Layer 16 of a small transformer language model trained on English Wikipedia (21 layers, counted from 0, width 128).
A neuron adds its activation times its output weights to the MLP's output. To switch it off is to set its activation to zero at one token and run the rest of the model.
A neuron's activation on a vector x is squared ReLU(weights . x), where the dot is the dot product.

Input weights of the MLP neurons that the questions are about. A number n stands for (n - 500) times 0.0015.
n26: 509 621 522 483 534 513 570 478 407 434 731 334 342 416 795 447 833 352 578 474 630 156 807 573 667 649 245 482 799 496 360 437 283 429 487 609 514 673 662 684 606 661 402 398 599 585 561 445 603 487 451 307 461 427 583 328 735 623 393 557 332 378 124 336 433 386 429 491 620 465 361 664 645 715 525 442 500 434 380 618 544 377 104 712 693 417 436 483 487 616 139 600 375 479 378 304 531 285 614 247 377 362 418 487 496 659 360 677 459 445 291 532 275 393 482 813 359 566 594 535 475 487 659 267 605 471 509 689
n52: 598 547 504 594 446 563 285 826 520 680 674 377 412 520 415 755 471 553 524 408 394 465 675 310 444 528 602 802 476 569 471 376 437 472 581 607 463 569 526 628 315 345 415 351 459 634 460 504 342 460 593 384 559 658 241 145 403 248 342 508 435 584 687 476 590 700 298 400 435 440 500 322 492 555 654 459 496 508 375 254 573 583 861 421 443 552 583 403 797 492 666 464 569 450 508 421 504 672 373 604 167 512 327 704 250 797 524 275 410 624 663 442 471 473 646 789 455 544 504 559 573 536 448 582 430 550 561 473
n108: 592 217 294 516 496 512 512 602 384 467 703 406 361 335 654 483 475 621 436 500 462 564 439 774 651 484 350 542 623 579 487 597 662 631 604 327 211 430 504 700 258 500 670 500 550 583 451 457 450 488 521 803 524 649 757 403 504 361 504 598 558 325 402 479 630 430 467 418 562 285 439 558 917 244 338 454 370 533 704 403 694 237 459 427 588 676 725 453 442 679 398 532 583 615 517 398 484 406 433 889 602 471 580 582 685 549 406 467 601 436 480 314 634 352 376 483 289 701 316 387 339 627 265 400 318 359 437 436
n262: 425 431 348 390 522 523 542 312 718 542 473 385 631 648 476 723 421 563 565 477 425 807 577 624 589 647 457 654 365 422 512 253 454 504 445 695 852 477 533 624 442 480 551 500 374 425 538 549 688 446 601 562 591 684 419 723 545 581 531 415 438 527 592 609 460 655 570 570 387 420 446 231 550 553 560 304 596 605 425 810 531 656 477 264 437 354 568 567 302 473 568 684 472 238 579 423 570 396 567 748 669 253 440 678 508 454 153 574 298 636 469 416 559 394 391 378 257 527 564 408 300 454 620 516 656 338 362 455
n376: 570 544 316 540 660 412 468 460 312 472 327 476 662 455 529 680 612 678 416 589 372 401 548 354 314 549 352 434 447 525 404 809 444 659 245 454 587 496 335 532 594 450 327 402 496 776 484 436 504 585 414 719 628 660 403 738 650 488 323 569 402 512 415 414 591 585 541 622 434 757 560 750 269 401 527 693 476 406 275 307 480 487 407 552 483 484 538 382 553 504 525 472 182 441 392 267 674 379 344 395 702 549 467 658 374 772 634 219 359 538 661 458 654 302 627 265 630 590 761 769 457 484 480 355 492 690 517 667
n437: 525 431 971 342 500 369 413 455 475 669 602 327 364 734 525 492 585 432 508 657 584 216 554 662 562 512 357 428 690 450 479 453 288 525 362 862 496 467 394 550 521 437 542 563 492 584 455 261 429 165 479 587 638 303 731 722 516 479 265 442 500 574 525 517 589 541 713 251 630 525 410 917 471 557 660 513 360 483 387 463 241 509 463 516 740 516 590 576 417 269 590 361 538 488 453 348 525 715 321 524 599 269 726 504 525 467 636 330 674 410 537 641 589 468 492 664 321 309 431 484 290 715 488 357 564 433 437 419
n482: 442 500 496 530 449 833 564 696 565 394 586 587 519 603 358 289 667 667 470 598 597 329 606 602 477 295 380 577 576 615 340 398 354 435 542 309 562 500 611 371 226 253 684 580 523 454 745 635 388 470 683 542 440 500 500 742 703 443 373 470 588 334 545 634 508 337 607 553 312 575 504 427 428 456 401 558 296 492 456 508 335 524 530 481 593 451 638 518 713 350 370 425 674 349 550 368 686 296 588 725 725 400 570 455 683 492 511 405 449 457 620 504 457 700 408 631 238 527 323 605 311 371 569 643 335 391 624 630
n488: 543 313 368 300 493 744 427 535 527 427 531 654 870 395 716 398 204 397 515 446 681 368 269 544 496 569 590 401 658 547 480 381 591 667 469 540 354 555 460 635 826 287 461 601 563 559 458 585 637 600 547 558 762 536 696 576 673 535 535 454 266 327 362 445 437 577 410 364 328 485 554 578 585 458 578 429 623 539 519 607 718 336 670 530 543 338 460 418 353 531 520 504 472 478 821 458 620 196 515 485 544 284 719 292 449 639 392 601 425 504 550 508 559 575 398 272 384 504 436 565 430 535 259 634 520 507 602 704

Output weights of the MLP neurons that the questions are about. A number n stands for (n - 500) times 0.0013.
n26: 510 596 350 310 577 505 379 618 500 515 365 511 604 608 937 441 749 495 373 560 260 435 484 200 266 391 606 347 578 170 388 422 736 714 316 651 578 652 237 309 398 664 296 271 548 273 395 769 687 500 388 607 514 579 678 63 401 366 690 505 544 566 342 561 316 443 253 706 530 451 541 352 457 172 491 454 520 450 441 667 403 343 290 505 796 260 500 300 614 823 433 514 396 411 585 319 691 500 578 332 685 729 358 615 490 194 521 566 544 348 279 549 741 586 709 675 296 652 819 711 644 593 716 533 601 386 673 704
n52: 321 572 340 783 517 443 676 517 450 582 284 462 623 446 362 432 483 282 342 582 230 578 368 500 765 234 553 829 405 432 393 525 475 366 579 554 361 660 512 446 513 349 257 603 440 481 500 234 419 562 431 363 657 591 978 448 550 358 424 417 414 628 423 380 552 601 389 492 775 541 720 677 311 646 433 698 462 449 371 586 390 571 204 460 464 484 427 651 565 528 657 340 533 463 360 372 562 666 696 520 466 524 572 508 773 570 504 671 422 525 568 800 456 141 294 545 575 591 630 419 810 376 372 431 508 630 403 532
n108: 487 440 314 577 481 733 619 473 428 272 448 338 561 509 804 835 405 378 540 635 482 306 769 412 261 625 184 314 429 627 680 425 709 403 383 398 518 487 465 282 611 137 396 571 565 845 332 369 491 620 482 454 691 438 279 470 437 307 621 715 412 547 617 777 347 491 340 605 653 545 607 599 400 483 620 319 514 861 553 546 645 491 535 586 470 551 555 393 594 500 467 552 281 326 464 500 553 782 377 256 564 644 504 488 338 548 542 261 407 500 564 155 414 513 663 279 333 185 399 629 644 318 655 623 552 693 705 520
n262: 551 782 400 818 541 381 373 679 249 558 487 817 296 692 538 42 565 387 399 528 609 415 350 466 557 324 386 521 594 740 820 708 369 463 630 547 475 517 441 423 544 800 340 483 529 567 539 500 291 611 293 447 346 363 276 359 418 461 608 599 403 314 283 478 772 500 469 325 314 410 393 808 425 500 438 749 469 408 469 509 441 399 504 604 746 414 381 451 581 592 514 765 539 560 640 600 581 512 538 299 282 394 819 576 222 398 482 566 441 389 478 638 450 550 561 547 790 521 601 564 747 347 487 358 584 578 433 538
n376: 381 433 686 345 637 534 453 448 676 563 713 515 293 366 364 353 474 322 807 508 447 586 316 351 500 639 436 580 232 770 523 220 434 438 518 530 406 818 311 444 554 704 689 556 534 592 731 445 314 526 667 394 386 461 389 601 587 447 802 753 256 827 453 450 237 340 652 540 452 444 486 475 504 615 288 378 690 629 464 773 556 574 453 584 580 297 482 396 400 560 308 462 740 365 629 706 405 508 483 441 248 347 508 443 381 573 345 635 453 500 743 609 449 293 355 358 557 725 261 395 329 457 392 471 564 412 819 641
n437: 293 434 705 440 510 604 766 450 588 567 693 672 689 518 607 246 319 442 562 845 514 396 529 307 240 550 334 562 350 621 348 568 579 678 417 205 653 668 686 587 495 328 371 482 438 462 285 404 451 276 590 319 322 591 788 597 403 528 540 362 266 399 496 614 505 833 508 850 560 523 171 407 393 531 618 737 831 636 546 580 392 622 568 504 282 395 425 276 572 307 341 575 642 486 285 456 468 466 446 237 458 509 575 769 579 663 769 70 409 596 449 486 515 607 570 360 689 723 626 372 352 236 432 500 643 495 339 377
n482: 538 596 755 427 701 592 671 453 646 522 542 698 513 703 662 551 556 339 381 556 305 748 419 571 418 670 684 553 360 409 408 504 465 347 676 673 492 590 500 470 570 115 440 244 298 430 448 290 322 572 303 388 512 462 187 311 257 851 607 453 588 557 467 324 358 348 393 626 526 890 553 689 558 554 553 548 608 565 391 386 169 369 517 714 591 403 369 407 460 591 580 681 662 640 648 857 568 591 559 525 478 569 693 512 401 500 273 658 525 500 535 590 613 463 457 496 419 343 546 500 333 314 475 481 454 376 280 205
n488: 419 648 371 624 463 604 427 470 292 509 616 743 297 196 432 100 668 578 549 278 536 747 676 672 420 294 225 530 452 576 690 439 531 301 760 353 418 395 638 596 505 705 460 807 542 436 763 518 445 539 547 426 674 596 377 563 557 597 563 294 345 496 462 654 659 486 594 308 689 290 573 555 479 594 421 681 438 630 556 432 603 281 474 538 636 450 279 491 587 397 597 635 627 347 652 525 370 524 677 223 126 670 521 406 686 487 422 753 656 217 349 781 453 449 456 496 632 317 431 382 500 231 526 249 444 447 367 451

Each question names a token from some text and the token that comes next. It shows the vector x that enters the MLP there. A number n stands for (n - 500) times 0.011.

Then comes g, the gradient of the next token's log-probability with respect to the MLP's output, scaled to length 1. A neuron's effect is roughly proportional to its activation times (output weights . g). A number n stands for (n - 500) times 0.0007.

" Club", then " ("
x: 447 370 448 553 578 581 575 363 626 502 410 632 542 527 414 408 385 480 533 564 675 687 353 513 478 397 435 522 569 622 606 497 425 481 544 483 702 496 141 437 413 446 512 571 510 479 379 539 399 352 700 447 508 633 127 598 524 472 590 674 346 302 532 554 532 627 458 448 558 688 616 162 621 641 263 433 573 535 586 439 612 404 250 350 512 401 541 572 457 466 575 408 402 300 446 665 756 614 849 439 496 447 589 500 338 369 503 666 770 513 333 372 490 454 602 575 535 257 632 410 610 463 423 610 595 724 562 350
g: 558 546 493 638 616 374 521 408 516 552 453 462 508 525 564 409 512 685 519 343 561 543 362 426 366 552 668 678 723 673 398 547 354 291 528 314 417 464 419 426 235 301 427 437 553 337 428 736 460 375 75 307 341 584 420 398 629 432 750 491 500 328 693 613 371 545 619 522 391 670 478 534 485 485 552 696 538 407 598 383 457 506 415 589 371 653 522 299 509 380 503 342 637 535 634 561 382 438 394 602 557 624 475 575 424 361 585 481 654 564 632 221 527 372 761 546 690 438 647 539 372 787 634 570 683 677 323 517
Which neuron, switched off, lowers the next token's probability most? n262

"e", then "ach"
x: 447 554 601 526 759 494 391 542 305 354 542 574 323 687 440 514 641 303 541 558 823 599 523 431 419 348 455 577 372 606 367 518 628 509 599 793 387 703 466 449 556 435 532 352 510 531 448 526 492 532 442 454 413 399 306 504 479 602 531 551 591 580 200 567 375 476 445 731 534 768 630 431 546 511 419 412 628 571 337 534 544 332 187 371 616 424 495 600 669 417 601 500 457 255 531 524 519 620 718 365 472 420 323 455 352 535 485 701 775 590 430 408 656 452 508 665 525 378 549 456 561 600 567 616 370 475 494 197
g: 481 641 175 262 628 604 469 370 403 444 641 390 716 395 531 446 600 404 518 609 518 633 452 418 349 718 497 633 554 323 388 567 349 541 625 475 433 256 452 533 708 637 350 470 458 272 473 468 427 914 677 272 456 635 696 419 501 517 502 658 478 415 649 419 526 492 212 522 515 519 630 540 486 442 308 561 573 217 511 558 463 514 551 444 538 493 455 442 601 353 444 751 555 412 449 520 356 571 478 643 463 707 497 460 515 455 495 599 317 721 298 363 618 625 524 617 664 414 438 416 295 660 639 671 520 367 401 682
Which neuron, switched off, lowers the next token's probability most? n26

"est", then " to"
x: 378 627 433 544 734 519 518 350 567 497 600 522 462 658 433 411 272 480 636 594 801 443 427 476 431 247 412 557 470 614 349 384 561 590 599 530 535 592 423 500 524 428 670 377 501 440 494 338 456 264 505 425 523 178 317 492 403 596 500 363 447 567 482 638 364 448 679 411 515 769 408 520 570 673 365 400 568 625 512 343 469 383 159 210 494 485 328 581 452 492 742 491 488 412 514 564 412 670 561 542 506 407 520 510 519 379 479 601 631 531 428 737 697 475 614 578 531 451 722 595 686 456 525 701 457 725 596 352
g: 721 529 495 622 494 279 533 518 648 244 541 524 644 539 532 438 482 330 660 445 487 414 288 656 468 579 551 456 723 292 567 620 458 512 591 316 633 712 396 234 487 490 468 739 398 622 422 303 467 600 581 704 431 390 481 496 353 537 684 667 585 371 288 422 365 860 562 251 425 612 656 612 335 544 582 392 514 484 250 598 549 271 539 288 519 678 503 579 343 585 469 391 377 501 537 488 725 486 388 537 347 345 805 395 618 471 406 605 508 515 474 451 515 398 420 515 689 541 350 439 643 628 368 511 596 565 422 505
Which neuron, switched off, raises the next token's probability most? n437

"ed", then " at"
x: 483 573 491 465 543 555 464 424 516 599 621 649 495 565 475 506 191 459 452 209 692 448 484 408 443 562 411 589 548 625 515 418 636 429 656 491 420 364 499 476 315 482 447 341 443 413 390 313 454 427 620 388 512 502 330 421 489 516 386 570 609 347 449 587 361 669 546 572 809 576 763 500 525 584 182 516 343 615 520 297 831 396 609 212 522 443 669 522 557 493 534 342 365 327 332 615 615 728 721 513 414 446 498 648 518 437 453 453 565 462 404 570 603 350 645 426 555 379 574 382 593 611 490 639 562 914 609 566
g: 563 695 440 420 365 428 699 520 376 470 485 390 632 598 394 569 362 466 354 634 554 682 686 651 533 470 710 596 501 694 526 502 357 653 475 209 437 447 440 594 688 556 509 516 277 290 646 480 471 739 435 331 461 352 420 348 655 262 494 563 455 607 531 508 595 504 403 571 611 538 708 364 493 349 445 333 459 512 638 481 366 704 632 674 311 454 410 448 462 530 461 582 318 380 453 510 607 665 528 673 421 746 255 460 351 348 504 604 523 582 681 559 411 428 597 421 447 510 763 247 841 320 401 493 562 406 309 465
Which neuron, switched off, lowers the next token's probability most? n52

" R", then "u"
x: 414 362 494 585 551 500 468 264 318 408 601 554 402 627 644 590 498 327 675 305 518 686 537 563 475 498 544 324 445 578 405 523 717 449 656 494 483 612 404 471 481 586 506 446 703 483 368 533 214 404 380 404 361 492 450 417 637 639 476 536 484 300 564 499 584 471 645 638 665 534 687 336 620 651 374 404 524 649 549 335 562 294 336 388 476 454 568 573 493 476 430 507 555 336 501 408 596 555 666 570 854 523 601 346 586 421 467 548 634 516 306 506 454 350 443 678 440 506 605 428 676 553 549 497 462 646 712 4
g: 455 712 413 573 497 484 771 341 413 519 208 462 400 472 502 676 653 438 399 207 585 621 593 574 366 760 587 646 537 722 452 396 523 518 550 423 312 513 141 702 421 450 254 474 406 739 446 437 631 376 502 312 426 542 458 643 461 533 524 439 361 480 435 412 487 433 382 495 522 190 570 422 450 543 558 545 658 586 558 328 745 494 405 586 501 450 541 544 570 455 709 497 607 352 439 431 465 669 327 428 415 470 499 529 615 696 395 450 580 581 392 499 658 409 375 661 305 687 658 662 524 485 732 583 545 684 220 471
Which neuron, switched off, lowers the next token's probability most? n108

" the", then " bus"
x: 423 493 532 704 626 458 444 480 472 442 502 840 441 405 561 377 407 472 377 651 584 775 459 368 443 490 410 561 567 496 289 448 705 585 697 513 394 617 234 427 573 412 490 373 455 461 479 516 349 405 504 514 624 464 165 594 399 440 387 499 239 465 508 505 496 623 495 594 597 521 625 515 473 595 389 397 465 524 491 299 459 279 353 226 484 381 760 653 623 559 625 402 546 206 443 425 688 453 711 482 518 519 617 424 568 485 417 681 431 586 311 552 564 500 616 626 586 540 634 543 564 597 499 815 370 754 646 354
g: 548 559 550 495 631 611 625 384 624 526 502 308 479 469 362 336 507 470 479 611 590 676 360 732 644 502 483 362 460 450 614 397 667 317 566 464 653 592 867 403 412 491 652 394 372 552 529 501 340 461 644 561 501 543 587 704 360 411 418 783 312 370 331 438 388 281 730 529 475 257 473 613 493 268 439 325 543 607 411 664 507 495 567 351 784 209 684 584 503 633 355 489 452 368 379 735 478 460 415 483 425 407 360 554 282 345 586 574 580 614 344 620 563 404 549 391 444 553 729 495 545 700 564 417 705 451 403 425
Which neuron, switched off, lowers the next token's probability most? n376

"ated", then " in"
x: 474 631 555 657 497 550 513 326 513 481 630 771 528 674 493 516 418 508 523 493 499 514 498 483 530 379 474 589 384 702 544 388 638 713 628 558 459 575 561 426 431 465 409 359 489 472 383 357 476 431 563 352 377 435 286 487 567 562 371 586 459 426 531 593 501 589 532 675 620 580 753 442 539 643 322 422 365 579 525 232 697 163 661 192 484 368 421 542 439 423 603 270 432 355 308 522 650 561 690 508 433 422 426 712 561 301 344 456 491 370 305 546 462 307 647 540 578 480 549 286 607 735 489 779 531 797 619 598
g: 626 482 578 449 494 467 421 548 556 724 412 535 395 548 503 354 517 763 538 327 307 388 420 419 559 786 348 387 516 534 555 476 403 554 493 559 572 435 370 474 588 367 432 216 507 338 245 374 470 367 500 516 665 394 534 622 441 498 481 611 732 314 708 596 475 415 523 479 557 691 355 474 701 306 335 521 576 392 424 362 623 418 621 479 736 600 604 389 490 618 581 144 431 577 384 563 532 697 464 472 679 668 454 332 525 492 418 321 564 495 727 578 607 697 462 522 620 181 731 542 541 630 636 354 248 676 495 489
Which neuron, switched off, raises the next token's probability most? n52

" E", then "mp"
x: 456 536 689 418 488 630 531 356 532 476 504 521 271 423 533 439 502 212 653 661 541 727 475 550 436 598 388 539 464 648 646 533 722 222 509 662 473 521 256 553 508 686 543 344 528 416 305 518 470 408 596 325 386 304 461 444 610 520 518 471 413 334 498 481 609 667 475 671 612 529 305 587 532 502 442 358 588 557 479 347 556 392 417 453 568 484 504 583 749 542 623 605 520 248 613 423 501 645 848 345 501 619 452 451 510 418 444 556 601 510 376 424 636 422 539 768 324 420 692 342 621 609 421 639 375 567 485 209
g: 419 265 403 462 632 443 638 503 584 316 552 412 455 384 522 566 463 480 304 521 536 436 798 557 498 491 568 443 535 829 454 534 340 418 461 532 734 468 387 361 408 307 369 596 814 522 264 709 430 507 397 313 587 596 615 480 618 591 520 532 430 545 485 433 604 691 616 462 454 381 453 450 592 490 772 295 611 468 476 608 392 634 655 451 465 402 209 688 452 619 401 519 540 466 416 700 254 540 467 509 356 462 562 596 587 730 370 409 501 569 341 696 493 248 249 521 460 459 655 642 348 485 307 682 557 713 404 623
Which neuron, switched off, raises the next token's probability most? n26

" prom", then "ot"
x: 636 615 671 561 588 684 571 212 535 323 458 512 413 456 508 455 409 481 455 405 484 536 381 406 624 613 521 657 382 673 324 476 608 470 462 422 326 461 493 489 374 490 558 435 566 476 344 501 426 421 659 606 526 383 372 362 525 710 511 643 448 517 492 524 526 393 628 516 566 464 668 418 530 364 231 318 745 557 618 538 588 308 241 285 633 582 524 523 623 500 523 364 510 459 406 557 428 441 774 555 473 567 651 417 553 475 24 438 712 769 412 421 564 465 571 588 628 443 724 428 729 517 726 505 398 506 552 326
g: 401 545 465 753 586 578 532 342 617 469 532 314 535 412 524 392 651 477 589 572 428 398 597 453 306 451 461 585 577 426 451 652 386 542 783 586 300 183 527 531 572 613 583 524 640 532 479 443 407 591 411 615 579 385 470 381 421 438 476 506 367 405 523 355 221 462 549 646 646 340 479 379 467 512 606 617 420 414 373 487 503 348 661 647 278 549 592 346 483 612 443 820 575 741 462 697 597 215 475 557 482 457 562 949 435 436 462 576 641 573 385 454 382 683 536 403 621 169 368 407 360 576 631 477 509 470 747 409
Which neuron, switched off, lowers the next token's probability most? n108